Layer 10 of a small transformer language model trained on English Wikipedia (16 layers, counted from 0, width 64).
A neuron's activation on a vector x is GELU(weights . x + bias), where the dot is the dot product.
The model reads these tokens: "rol" " Racing" " |" " M" " |" " " "50" " |" " B" "RA" " D" "j" "al" "ma" " F" "og" "a" "ç" "a" " |" " All" " |\n" "|" " " "97" " |" " B" "RA" " Fred" " Mar" "in" "ell"

The vector x that enters this layer's MLP at each token. A number n stands for n times 0.038.
0 "rol": 46 9 39 -25 -37 11 12 32 12 -9 13 -17 35 12 22 8 -15 13 -46 -8 -9 -49 46 5 17 36 2 20 -28 1 44 3 -71 39 0 3 27 5 -7 -17 1 48 -29 -5 11 -38 -23 -5 2 37 -6 19 -17 14 -11 -27 -53 9 1 -71 -42 47 -12 -34
1 " Racing": 27 -23 61 -11 70 -8 23 -25 -7 -18 -14 -31 19 -37 -13 7 19 48 -19 40 15 24 68 7 -37 -50 -8 -10 19 41 16 -16 -49 41 31 10 27 5 -17 -28 -4 -5 -25 -49 -32 -24 5 -15 -30 16 -17 -15 -7 46 7 13 26 -40 27 -41 -47 -12 2 -3
2 " |": 21 -25 75 20 59 -1 6 7 3 -11 8 -38 19 2 -40 12 17 29 -26 8 32 28 70 21 -13 -39 -10 -23 38 47 20 13 -49 44 25 -6 4 -4 -26 -6 -15 16 7 -31 -39 -43 12 -3 -30 5 12 3 -21 -25 -16 24 31 -27 -6 -39 -18 -36 -23 -67
3 " M": 25 -73 54 40 50 -52 -19 -8 9 -17 9 -35 69 -29 14 29 33 15 1 -3 37 -7 11 34 7 -30 0 15 26 37 22 -5 -51 11 13 11 -10 -1 -10 1 0 16 -26 -37 -58 3 7 -23 -26 2 -3 -8 -42 34 -6 52 12 -27 12 -22 10 -55 -6 -44
4 " |": 11 -25 68 -24 57 -6 -23 20 3 -35 8 -25 31 -5 -12 49 21 25 -26 -2 31 54 28 30 -26 4 0 -36 33 47 11 18 -59 18 24 -11 -24 -15 -10 22 -10 16 -17 -31 -58 -22 26 -7 5 -25 -16 -17 10 -13 -14 18 53 -34 5 -47 24 -19 -27 -61
5 " ": 17 -18 -1 41 55 -19 -26 -4 1 -14 -4 -41 58 8 12 48 18 -5 -35 -6 16 51 18 35 -48 -30 -13 -12 35 69 23 14 -48 34 13 -4 -12 -25 11 7 19 0 -29 -14 -66 -7 29 -11 -23 -8 -21 -18 -31 14 22 43 28 -29 0 -32 6 -34 -20 -58
6 "50": 40 -16 31 7 27 -9 -21 -26 10 -39 -9 -22 42 5 17 6 20 -33 -12 -17 28 55 17 42 -26 -53 29 -37 34 53 22 5 -35 27 6 9 -35 -39 5 17 -3 19 -60 -62 -33 21 15 21 1 -37 -2 -29 -17 32 -9 51 17 -21 36 -25 23 -31 -4 -40
7 " |": 34 3 41 -6 34 6 -22 -22 -9 -8 5 -20 -8 2 -12 49 31 20 -33 13 29 26 50 10 -38 -10 26 -48 49 18 8 -3 -36 10 29 -25 -18 -14 4 46 -17 31 -35 -46 -30 -20 -7 -9 -8 -45 -17 -5 -24 -8 -6 49 70 -31 12 -55 33 0 12 -63
8 " B": -2 -19 37 14 77 -40 -5 -15 4 -4 -20 -24 46 -18 8 24 29 29 -20 21 19 -29 18 46 -12 -24 11 -18 45 11 -12 -24 -26 24 17 -4 -12 -19 33 5 26 26 -44 -35 -78 17 2 -16 -35 -29 -17 21 -25 41 7 36 31 -44 36 -60 2 -22 19 -45
9 "RA": 5 -9 58 -5 74 28 4 -69 -5 -32 -12 12 67 -33 22 3 17 37 28 0 0 30 -5 36 -42 -31 -27 -19 18 31 23 7 -34 10 32 -22 16 -48 -7 2 -15 -8 -7 -37 -44 -3 -22 4 3 -19 -20 -33 20 29 17 21 59 -19 29 -52 -25 -14 -3 -39
10 " D": 23 -15 46 -4 94 -6 -13 -25 -26 6 1 -36 13 -14 -4 32 17 18 10 25 13 -2 -14 26 -27 -10 28 -7 53 44 4 -2 -42 34 27 -26 5 -5 -22 -48 27 36 -22 -8 -66 -8 -23 -61 -36 0 -10 -20 -39 51 7 16 48 0 32 -32 -2 -39 -1 -33
11 "j": 17 -52 68 -16 88 7 0 -11 -9 7 -22 -12 35 -16 19 25 32 20 14 20 10 0 -38 -12 2 18 -22 -30 30 60 -6 -3 -41 19 12 -7 -10 -34 -21 9 23 2 -52 -22 -45 23 15 -15 19 40 -26 -59 -15 24 16 30 32 -32 10 -56 -1 -18 -3 -49
12 "al": -21 -41 33 26 66 9 10 1 17 -13 -36 -23 10 -8 43 -4 56 35 1 15 6 15 -21 6 -16 29 -15 -18 16 41 -22 32 -15 4 23 19 3 -48 -19 -23 16 7 -62 -22 -44 -46 35 -1 4 7 -2 -47 -27 57 12 -8 77 -34 1 -37 -9 -33 6 -33
13 "ma": 17 7 67 34 43 4 9 -16 -6 9 -10 0 21 -13 16 2 15 14 13 39 9 19 32 31 -56 7 -27 -21 27 25 -8 -3 -48 3 41 0 19 -5 -11 -9 -2 -14 -83 -24 -62 -9 4 -14 -42 18 0 -78 -22 46 -6 22 49 -19 31 -27 -10 -65 13 -16
14 " F": 29 -34 32 36 68 2 2 -19 -29 -11 5 -23 39 -7 22 22 35 -6 -21 24 13 -4 -8 37 -1 -9 17 -15 32 41 -26 -11 -55 11 -3 2 9 -2 -31 -34 -25 5 -25 -41 -70 -19 37 -37 -36 -3 9 -2 -13 68 4 1 38 -5 61 -21 -13 -74 30 -4
15 "og": 24 -18 58 -17 48 22 -18 -21 -22 -6 -20 -2 8 19 28 22 -8 13 -16 13 58 16 -13 31 -32 -54 4 -51 28 18 10 -10 -43 19 -28 -4 3 -22 -29 -2 -24 -14 -44 -1 -14 6 14 -35 -22 26 -26 -48 41 47 49 13 64 -15 58 -71 -4 -19 -2 -8
16 "a": 35 -8 45 29 54 4 -5 -38 -5 -22 -15 5 -2 14 34 5 11 30 0 10 36 17 14 -22 -14 -11 -5 -26 16 25 4 -38 -25 -9 46 21 5 -3 -19 -20 3 -17 -42 -24 -48 -14 18 -14 -44 19 14 -68 -35 48 17 33 92 -25 31 -49 -53 -22 23 -34
17 "ç": 55 -6 61 24 84 33 -11 -1 -34 -5 5 -5 3 -8 18 10 37 7 -15 26 13 3 -5 11 -28 -18 -14 -35 22 49 -10 5 -31 -15 -19 4 6 -20 -44 -13 -20 1 -22 -8 -16 -28 -20 -44 -22 43 9 -30 -30 61 12 48 54 -1 6 -77 12 -46 -13 -10
18 "a": 44 -19 59 26 38 -10 -3 24 27 -20 -9 -5 20 22 23 -17 28 10 -5 33 19 8 22 -27 -42 20 5 -16 31 27 -29 -26 -24 1 31 18 9 -21 -27 -49 -17 -8 -45 -26 -44 -15 21 8 -13 29 -8 -62 -53 28 15 37 81 -34 30 -23 -28 -46 1 -34
19 " |": 42 -15 65 46 41 -6 -16 10 1 -18 1 -28 17 15 -21 2 33 22 -23 30 14 26 76 8 -23 -9 -9 -38 37 46 -19 10 -40 38 12 -8 -1 -5 -31 -22 -20 9 0 -2 -45 -37 20 -6 -25 4 -6 -3 -27 0 -14 27 53 -35 17 -51 11 -58 -22 -58
20 " All": -2 -47 38 48 25 -2 -26 7 3 -23 -41 -42 34 -30 38 31 21 24 0 1 27 -13 32 74 5 -47 -5 -24 43 25 10 21 -25 50 -1 1 -16 -38 -9 -33 11 30 -35 -23 -47 -5 12 4 -14 10 -13 -6 -29 10 32 -12 39 -45 19 -32 5 -70 24 -15
21 " |\n": -6 -22 55 29 17 -3 -56 -27 17 -11 -10 -15 15 2 26 -15 30 1 -22 11 36 11 58 27 -5 -24 -39 -15 46 59 17 14 -48 34 6 -26 -35 -11 -11 24 8 22 -14 -62 -46 -1 23 -12 -49 13 19 17 -1 -28 10 20 50 -7 7 -77 -13 -19 22 -31
22 "|": 16 -19 47 15 24 -28 35 -26 14 -23 -45 -25 14 24 16 15 12 62 13 -17 31 42 32 24 -1 -53 17 -10 30 35 -1 11 -65 24 0 -13 -9 24 -42 14 1 29 2 -41 -15 -27 24 -11 -35 -14 -11 24 -53 -32 -21 33 12 -39 4 -81 14 -9 23 -18
23 " ": 9 -26 -14 37 41 -30 16 -17 14 -28 -67 -32 48 3 37 43 -7 25 -8 -18 24 41 9 32 -32 -40 16 34 28 51 10 -3 -43 22 -7 -17 -2 14 -45 0 -4 4 9 -14 -12 -32 23 -12 -51 -19 -14 3 -36 -23 28 45 -10 -29 5 -59 26 2 65 -35
24 "97": 29 -29 21 -15 36 11 -1 -19 27 -52 -60 -20 45 -6 9 -10 3 26 2 -8 44 33 2 22 -36 -54 43 1 28 36 31 -23 -47 4 10 -3 -18 -11 -36 37 -12 9 -21 -55 28 -2 16 17 -20 -44 -16 -24 -22 2 9 38 -34 -26 38 -54 40 11 64 -7
25 " |": 13 -25 31 -9 54 -7 7 -17 29 -36 -37 -9 -3 26 -18 36 23 60 6 14 49 -5 24 8 -19 -30 43 -23 17 6 -9 -7 -43 -7 35 -22 4 14 -46 28 -7 21 -8 -29 13 -27 -15 -22 -24 -43 -8 1 -39 -33 13 56 29 -39 10 -68 43 0 43 -40
26 " B": -14 -41 24 4 90 -45 12 -5 32 -27 -49 -13 50 -6 5 24 27 45 7 17 41 -38 -4 47 -8 -25 17 3 19 13 -22 -19 -44 11 25 -20 2 6 -12 -2 30 18 -26 -16 -56 4 0 -26 -28 -20 -2 13 -22 27 4 32 -2 -49 39 -68 11 -21 40 -30
27 "RA": -3 -16 42 -8 85 30 9 -64 11 -40 -18 19 63 -24 12 -2 14 51 45 3 15 28 -20 35 -41 -34 -20 -6 11 32 13 14 -46 -6 43 -33 25 -26 -31 -3 -8 -18 -9 -28 -33 -14 -24 -2 1 -14 -12 -35 15 28 13 19 44 -25 26 -60 -15 -15 10 -23
28 " Fred": 24 -41 20 -21 74 -13 26 -2 -27 -7 -36 -37 -1 -4 14 34 46 40 -3 37 14 -6 0 38 -34 -11 29 -21 14 30 0 36 -52 36 34 -19 5 28 -31 -33 15 -15 2 -8 -53 -4 -11 -59 -8 43 2 -30 -40 17 20 -7 36 -30 26 -50 -5 -45 16 -21
29 " Mar": 27 -58 24 -2 66 -14 30 -6 13 -9 -36 -8 9 -25 33 8 56 0 3 -9 7 5 -31 33 -44 -47 2 5 22 40 -20 27 -61 20 26 12 5 -8 -38 -36 27 -9 -36 -5 -35 -19 37 -29 -35 26 8 -22 7 44 10 14 32 21 29 -85 11 -23 13 -18
30 "in": 39 -30 30 -18 15 13 19 6 16 -16 -34 -6 -1 31 54 -10 28 33 23 2 13 9 -34 -18 -28 -17 -14 -11 19 1 -21 -6 -48 44 32 -34 -13 9 -60 -3 7 -19 -40 -11 -17 -20 37 -26 -56 47 8 -62 -16 50 -9 15 82 -8 29 -51 10 0 25 -10
31 "ell": 33 -6 31 20 40 1 25 -4 -16 -8 -61 8 -22 -12 26 -4 3 56 10 1 -8 25 7 13 -27 -21 -16 -27 35 29 -26 11 -11 27 17 -24 23 10 -60 -17 3 -32 -50 -9 2 -34 1 -25 -25 47 11 -53 -29 62 -4 24 72 -11 -3 -68 24 -28 36 -11

Each question shows the input weights of one neuron of the MLP. A number n stands for n times 0.005.

n225 (bias -0.016): -23 1 -14 -6 -10 -9 22 -27 20 31 -16 41 7 1 3 -19 -20 13 26 -11 28 -21 25 1 7 7 -7 12 -3 13 30 -31 5 14 12 7 7 -21 30 22 22 -6 -53 -4 1 -30 -4 -8 -25 10 6 21 -10 18 23 -6 1 5 -10 11 31 -5 -47 21
On which three tokens does it fire most, strongest first? 13 "ma", 8 " B", 0 "rol"

n244 (bias -0.034): 12 -11 -34 -32 3 -21 -40 -26 35 46 26 -18 -15 18 -15 -14 -43 -10 7 -7 5 -4 10 3 13 11 37 -2 16 9 -10 -39 -3 -11 36 51 8 30 -13 29 12 -22 -18 0 -6 -6 29 -11 43 46 -28 5 -20 -12 19 4 5 -12 -14 4 10 36 -7 -16
On which token does it fire most, and how strongly? 11 "j", at about 0.14

n38 (bias -0.010): -34 17 -11 48 10 -2 4 27 13 45 -12 16 -6 25 4 28 -10 13 -3 -30 31 -12 5 -14 -17 -13 12 -1 4 -41 14 -31 -22 -30 2 -10 -16 -20 10 -3 -9 2 -4 -31 -1 25 25 15 -39 -15 14 -12 15 -29 -22 17 -39 19 -22 29 48 -29 -10 27
On which three tokens does it fire most, strongest first? 24 "97", 23 " ", 25 " |"

n76 (bias -0.032): 3 7 -18 -24 -27 -14 -3 4 -10 18 14 25 -3 -5 -29 22 -9 6 -3 4 -6 -17 42 -19 25 -1 -31 -6 9 -5 -3 54 -10 14 -20 10 -15 -9 -3 26 -26 -5 -1 -21 -11 32 -15 -6 31 -26 -18 -24 22 31 -6 35 1 31 -28 -32 7 -11 -32 7
On which two tokens does it fire most, strongest first? 7 " |", 4 " |"

n72 (bias 0.006): 7 6 -16 16 9 -7 7 -28 22 14 -27 21 29 17 -29 -16 -22 25 15 -10 -2 7 3 -33 2 9 5 -8 -13 23 3 -5 15 -21 -12 8 13 -26 42 25 1 0 11 -35 0 10 29 -27 -12 34 -38 27 -15 -36 17 12 1 17 -5 24 21 -42 -14 -17
On which two tokens does it fire most, strongest first? 5 " ", 22 "|"

n157 (bias -0.019): -8 7 -17 42 10 -15 9 22 26 10 15 -9 -9 17 -38 7 -13 6 18 4 -3 16 -12 -29 4 -33 -14 -13 -44 0 -8 -10 -6 16 10 15 -1 -40 -16 13 21 13 -5 -22 -12 18 5 -23 18 -3 -15 -7 26 -16 -22 39 21 23 -9 3 8 -27 7 15
On which token does it fire most? 5 " "

n55 (bias -0.033): 27 -22 20 13 -12 4 0 34 -47 0 18 14 -17 9 -34 -26 -32 -12 14 -5 -23 0 24 12 5 -9 -1 11 -38 -3 -24 -12 6 27 26 6 -3 -9 -9 -37 20 9 7 -5 -32 17 13 39 45 13 -13 4 1 8 17 0 3 -6 17 -7 31 -8 10 -5
On which two tokens does it fire most, strongest first? 19 " |", 18 "a"

n87 (bias -0.037): -6 6 -11 18 -9 -55 4 17 41 -23 48 -5 -5 2 8 21 -51 24 25 22 -32 -63 -19 -51 10 -2 -32 -54 -23 -2 -9 0 34 -5 11 10 -21 8 -6 -11 26 -17 0 -14 -9 -12 4 19 42 11 18 29 25 7 1 46 -10 28 29 -10 -17 3 41 -15
On which token does it fire most? 26 " B"

n145 (bias -0.027): -11 25 10 -1 -12 28 19 -21 -40 -40 0 34 21 -18 -4 -10 -19 -40 7 -1 -22 -8 -7 -11 -44 40 -45 15 4 20 -14 25 16 5 11 -13 0 -4 30 3 10 -14 12 -31 66 34 -29 2 -27 -6 18 4 7 24 17 9 5 15 28 -14 5 -20 -31 33
On which token does it fire most? 9 "RA"

n195 (bias -0.021): -5 5 -6 4 -15 21 -5 6 -36 22 4 4 -8 -3 -3 3 -31 -16 -20 19 -29 5 14 -13 8 -25 -51 31 0 -11 -16 -6 -3 -26 15 32 4 58 -33 -2 1 -11 -22 -8 10 -26 3 -34 0 21 12 3 36 12 -3 7 4 -1 -9 20 4 2 43 15
On which two tokens does it fire most, strongest first? 31 "ell", 13 "ma"

n220 (bias -0.008): 6 17 -36 1 11 3 23 44 -13 17 -3 -16 -1 -35 -19 -27 -19 -23 17 -30 28 7 20 -21 -6 10 -12 -5 -14 6 11 -15 0 -15 -8 19 10 -18 -33 -41 28 17 11 5 -5 26 17 -41 19 25 3 -31 4 4 -1 -3 22 1 10 42 11 -17 42 1
On which two tokens does it fire most, strongest first? 18 "a", 31 "ell"

n53 (bias -0.011): 0 24 -15 -3 26 44 15 -8 14 -2 -24 -13 2 -11 22 -39 -29 -36 -9 18 -19 -14 -30 -7 -7 -5 -13 19 -28 -8 -19 -18 30 -6 5 5 34 -8 -16 -9 21 -22 -15 -8 5 -4 3 9 3 28 29 24 -24 24 -13 2 -4 -12 -6 8 35 4 -46 1
On which three tokens does it fire most, strongest first? 31 "ell", 17 "ç", 12 "al"

n148 (bias -0.039): -9 10 -19 -5 -1 -14 -8 27 -2 -14 43 20 -13 -7 5 20 -37 22 -16 -7 -5 -43 -10 21 -19 -14 -43 11 -21 -4 11 24 -37 11 12 11 -12 -17 -39 2 -13 -9 10 7 18 26 9 8 7 -12 23 -8 3 17 18 -18 15 36 38 25 43 -17 -10 30
On which token does it fire most? 15 "og"

n222 (bias -0.024): 23 25 10 25 -11 27 25 -14 -3 -12 13 -63 4 -5 -8 -9 -45 6 6 19 -17 -11 -18 -35 -12 -18 -77 10 19 -18 -40 -4 18 3 8 25 6 27 -5 28 27 7 10 4 2 -26 8 26 -19 23 25 15 -2 0 -42 0 -7 11 -17 11 -14 16 9 16
On which three tokens does it fire most, strongest first? 30 "in", 31 "ell", 0 "rol"

n243 (bias -0.042): -44 -28 19 3 -25 -28 -25 -11 38 8 3 -11 36 35 3 13 -21 -47 17 1 5 -6 30 -22 22 12 14 -35 17 -47 -4 5 7 -46 9 6 5 51 23 -28 11 11 -14 -3 37 -24 0 23 9 1 -17 27 38 33 -8 -7 -9 9 -13 -29 -4 40 18 -19
On which token does it fire most, and how strongly? 0 "rol", at about 1.2

n47 (bias -0.031): 0 15 9 -50 -17 -8 -45 29 15 20 -15 21 11 10 -38 21 17 0 -7 26 3 -22 -14 -12 -14 -2 18 5 -26 -16 -18 -11 -33 -3 20 3 10 -4 -1 -12 28 27 -8 31 -2 -10 -2 15 -11 -12 -5 -7 -14 5 0 29 -16 -8 17 21 22 22 28 7
On which token does it fire most, and how strongly? 25 " |", at about 1

n109 (bias -0.057): -30 -31 -31 -16 5 -10 9 19 -2 -19 25 45 -11 35 20 -10 1 4 -2 -33 -3 -16 -8 2 65 18 -11 18 -42 -3 -17 -3 -38 8 -12 22 15 -24 32 -36 -46 25 15 -17 -14 31 -8 5 -6 -31 -5 17 -16 -6 45 14 5 -58 -17 34 45 11 -32 -21
On which token does it fire most? 3 " M"

n199 (bias -0.055): -50 2 -14 7 -14 9 -9 40 -15 -1 -45 -20 9 6 -13 -16 -20 -10 27 -36 -6 -25 11 23 29 -31 2 25 -13 24 -20 -13 8 16 2 29 -44 17 47 3 -21 9 28 31 19 38 2 25 -7 -45 2 73 19 29 -14 3 0 14 7 -12 -20 -4 3 -10
On which token does it fire most, and how strongly? 8 " B", at about 0.12

n190 (bias -0.014): 28 19 3 4 -23 0 -7 25 -41 17 -22 32 -22 27 -3 7 -16 25 -21 -10 -53 11 -11 -21 28 33 -37 7 -3 15 -55 3 8 -1 1 -1 -1 12 6 7 4 -20 -46 10 0 -18 46 10 32 -10 -12 -13 5 42 27 16 6 18 -7 -28 16 28 3 20
On which token does it fire most, and how strongly? 31 "ell", at about 2

n128 (bias -0.046): 4 -2 15 -14 -30 -9 -23 17 -6 -6 -11 18 12 -14 37 -1 17 -10 3 6 -22 -30 18 -11 28 43 28 -44 -5 -13 0 -22 43 11 16 -10 0 6 -37 -11 -19 -24 -19 11 39 3 5 -32 -25 5 11 18 10 15 12 28 -2 -15 -7 19 -39 -13 -4 9
On which token does it fire most? 18 "a"

n24 (bias -0.020): -1 25 -10 -12 1 -13 -25 16 -8 8 -7 -3 33 16 1 -36 -37 5 1 17 13 3 5 10 5 -12 1 -33 -24 18 -33 0 -6 -11 -11 27 24 -9 13 29 12 -37 2 5 -9 -8 32 47 12 8 -34 2 23 6 -6 -6 1 37 -37 -13 -6 -1 15 -14
On which token does it fire most? 15 "og"

n103 (bias -0.016): -20 8 15 22 12 -26 -15 -63 -33 -10 -1 28 -29 -27 11 -12 -11 -11 -18 -46 13 -25 21 -19 21 3 5 -23 -39 -14 -1 -10 16 -8 -7 22 -1 -7 4 9 -16 18 5 38 22 5 0 -31 18 15 5 5 17 23 9 -7 12 19 22 -21 -8 -5 -1 16
On which three tokens does it fire most, strongest first? 15 "og", 16 "a", 17 "ç"

n203 (bias -0.027): -7 -37 -1 -3 -18 2 -6 -44 -21 -11 40 33 26 9 38 -19 -42 2 2 -6 25 -34 -6 13 -12 16 -24 9 -3 -22 15 -9 4 16 -13 26 -10 -11 -5 2 42 -36 48 -15 7 -38 24 0 -34 3 21 -8 3 -27 27 -7 -36 -1 15 18 33 22 16 -10
On which two tokens does it fire most, strongest first? 23 " ", 24 "97"

n45 (bias -0.019): -16 -29 7 -26 39 6 -4 2 11 2 24 -23 -3 6 -43 13 -7 -1 9 21 -18 43 -32 10 -6 -3 -6 2 5 -39 -3 -1 22 -16 -9 5 -7 -4 -27 -5 -36 -38 -16 10 20 -9 -10 -24 -31 -10 23 19 16 5 18 2 -13 1 -6 18 -5 6 2 17
On which token does it fire most? 15 "og"

n26 (bias -0.028): 7 -8 21 -23 17 5 -10 35 22 -1 -7 5 15 -10 -1 36 -30 -20 22 10 -20 4 10 -45 -20 2 25 1 -57 1 13 -27 35 -25 11 0 -38 29 -6 6 26 0 8 25 31 22 3 39 -29 -16 -33 6 -6 15 -34 -1 35 20 20 35 2 -43 11 -48
On which two tokens does it fire most, strongest first? 18 "a", 16 "a"

n15 (bias -0.029): 11 28 -20 0 8 -3 26 3 -24 -8 -10 8 -13 -6 -30 -13 -36 -33 3 -51 10 -19 -24 -26 15 14 26 -21 20 16 31 -17 21 5 48 43 -20 25 40 -5 -40 12 32 7 0 12 24 -3 -3 7 -17 -14 0 -12 -32 57 -39 3 4 -7 9 10 15 -38
On which token does it fire most, and how strongly? 24 "97", at about 0.4

n175 (bias -0.044): -6 6 13 6 -37 -18 -1 3 4 -27 -4 -20 25 -2 -18 4 -43 -3 -43 15 -26 21 16 1 1 -3 -25 -12 6 3 5 2 40 -10 -9 -11 -5 14 3 8 -12 38 -32 14 -7 -2 13 -11 2 -3 12 16 26 10 31 18 -9 1 -10 -10 21 -13 19 24
On which token does it fire most, and how strongly? 21 " |\n", at about 0.28

n101 (bias -0.033): -14 -17 11 -40 -9 -30 18 3 24 16 -4 34 -1 16 -6 -14 21 -7 -1 1 5 -27 37 10 18 32 -2 -33 -9 31 17 15 13 -35 32 -13 27 -32 12 -19 -5 11 -34 20 42 18 -3 6 10 -60 -35 -14 -13 9 10 11 -14 13 4 14 -37 -11 -42 33
On which three tokens does it fire most, strongest first? 0 "rol", 18 "a", 12 "al"

n200 (bias -0.038): 21 -3 -16 -10 -30 -6 22 6 -25 30 10 10 44 -5 -35 -1 12 -18 -21 -4 -27 -20 31 34 7 -30 15 30 37 27 -26 2 -11 -27 -16 41 -11 18 13 -2 2 1 -7 40 7 -51 -23 -30 15 -25 31 0 1 7 18 -17 -5 5 -33 21 34 -40 15 17
On which token does it fire most? 14 " F"

n206 (bias -0.046): -48 40 -18 -2 -4 -14 27 -35 1 13 19 -5 -30 -24 -47 -9 48 11 0 1 24 18 -1 18 33 -7 2 -15 -15 4 -7 0 0 -15 12 -25 25 -45 -27 37 -32 74 29 32 -10 -16 3 -24 -28 -7 66 8 32 1 -21 -15 -20 1 -4 21 -8 -15 0 20
On which token does it fire most? 2 " |"

n162 (bias -0.019): -14 22 -5 11 -9 24 6 4 -1 4 20 -14 -6 -9 3 9 15 10 3 -44 -23 24 -7 4 13 32 -22 -11 -9 -17 -47 -31 -15 22 36 10 -7 -11 -24 -31 12 -46 -31 -13 7 6 16 -24 9 31 38 9 -20 8 -37 -21 8 48 -13 20 -33 10 -19 8
On which token does it fire most? 30 "in"

n71 (bias -0.016): 8 -9 -23 -8 -19 -7 2 -4 25 -3 -6 -6 5 8 4 -9 53 7 16 -22 -11 -24 16 -7 9 -34 33 -30 6 -16 -4 15 18 -25 -23 12 -15 -19 -6 -5 22 -3 -42 3 30 -3 -1 12 -12 35 8 33 8 9 29 -27 15 -3 -3 14 5 13 -8 18
On which token does it fire most? 20 " All"

n212 (bias -0.021): 15 -28 -14 8 15 -13 0 13 -11 41 31 -16 22 8 -15 -2 -47 -10 8 -8 35 -1 10 -21 2 22 21 13 -38 27 -3 -6 15 -23 14 -43 -38 -5 -23 -21 26 20 60 24 15 -27 -12 10 29 18 13 4 -35 -33 27 -27 8 2 47 12 -10 -12 -7 -2
On which token does it fire most? 28 " Fred"

n96 (bias -0.015): 12 -2 19 22 12 -29 -4 6 27 37 20 25 11 -20 -8 -29 -12 -8 32 -7 13 -34 -36 -3 -8 -26 5 26 -1 18 16 -30 23 -9 -27 -28 4 1 -19 -13 -18 17 24 8 -18 1 15 6 15 -28 20 30 -12 -28 31 -6 2 51 -12 -1 25 16 6 1
On which token does it fire most? 23 " "

n10 (bias -0.031): -8 -38 -17 -3 -13 13 -11 -21 1 -13 27 -9 14 2 -15 -10 19 -20 -20 22 -20 -1 41 -10 9 52 -15 -22 4 -5 15 -20 65 25 -21 2 -25 -27 -16 0 -9 9 -25 -11 8 12 -3 2 -31 -8 -6 39 -8 7 21 1 -22 -11 5 17 -16 31 -51 -23
On which three tokens does it fire most, strongest first? 0 "rol", 21 " |\n", 19 " |"

n27 (bias -0.036): -1 -36 6 -40 -6 18 -12 -28 -1 44 30 -23 -8 10 12 -17 22 -10 25 15 10 6 19 5 -43 33 5 -29 11 12 -12 -7 2 12 3 0 -26 8 -1 -19 4 -34 23 14 31 -21 16 7 7 -6 37 15 18 4 -11 -20 -27 -43 8 15 -14 -1 19 14
On which token does it fire most? 28 " Fred"

n174 (bias -0.002): -17 3 -16 -12 3 8 16 -23 -18 -11 -36 -50 -38 -1 -8 2 0 25 6 -27 9 15 13 19 35 -19 15 -38 -14 -9 14 27 -12 33 -3 36 -3 9 10 6 11 -18 -22 6 11 24 14 6 3 3 3 23 21 3 13 -42 -8 -5 3 28 -16 -2 26 -3
On which token does it fire most, and how strongly? 20 " All", at about 0.95

n104 (bias -0.034): -10 -27 -5 -18 3 -7 -15 -20 -28 6 35 33 -21 8 -5 -1 4 -16 -7 -42 64 5 -16 6 18 -11 19 34 1 -18 -8 44 36 23 -12 -5 38 -62 44 -20 12 -4 22 -18 40 -5 34 69 -6 -39 20 -19 -60 17 -23 -14 -9 12 -3 -11 23 -23 -19 3
On which token does it fire most, and how strongly? 6 "50", at about 0.68

n66 (bias -0.024): -22 3 -2 -33 -17 36 -10 2 -8 29 32 -7 -1 -8 11 16 14 13 40 15 -25 4 -13 8 -13 -33 20 -36 -23 -12 47 41 -18 -19 -13 -18 -9 -22 7 -25 45 4 26 -7 -14 30 31 37 -5 -1 -13 23 12 -19 -11 27 -13 23 0 36 -24 15 -6 -18
On which token does it fire most, and how strongly? 9 "RA", at about 0.15

n129 (bias -0.031): -52 8 -3 -8 16 1 17 18 -29 -14 -10 1 10 29 -19 19 32 25 27 16 -20 15 -24 16 -8 0 6 -29 3 -12 -8 26 -3 12 23 28 -18 -51 -35 -29 32 -14 -25 15 2 25 2 23 18 -9 -3 36 -4 8 -20 -1 -14 18 -31 15 -34 -9 -34 19
On which token does it fire most, and how strongly? 12 "al", at about 1.2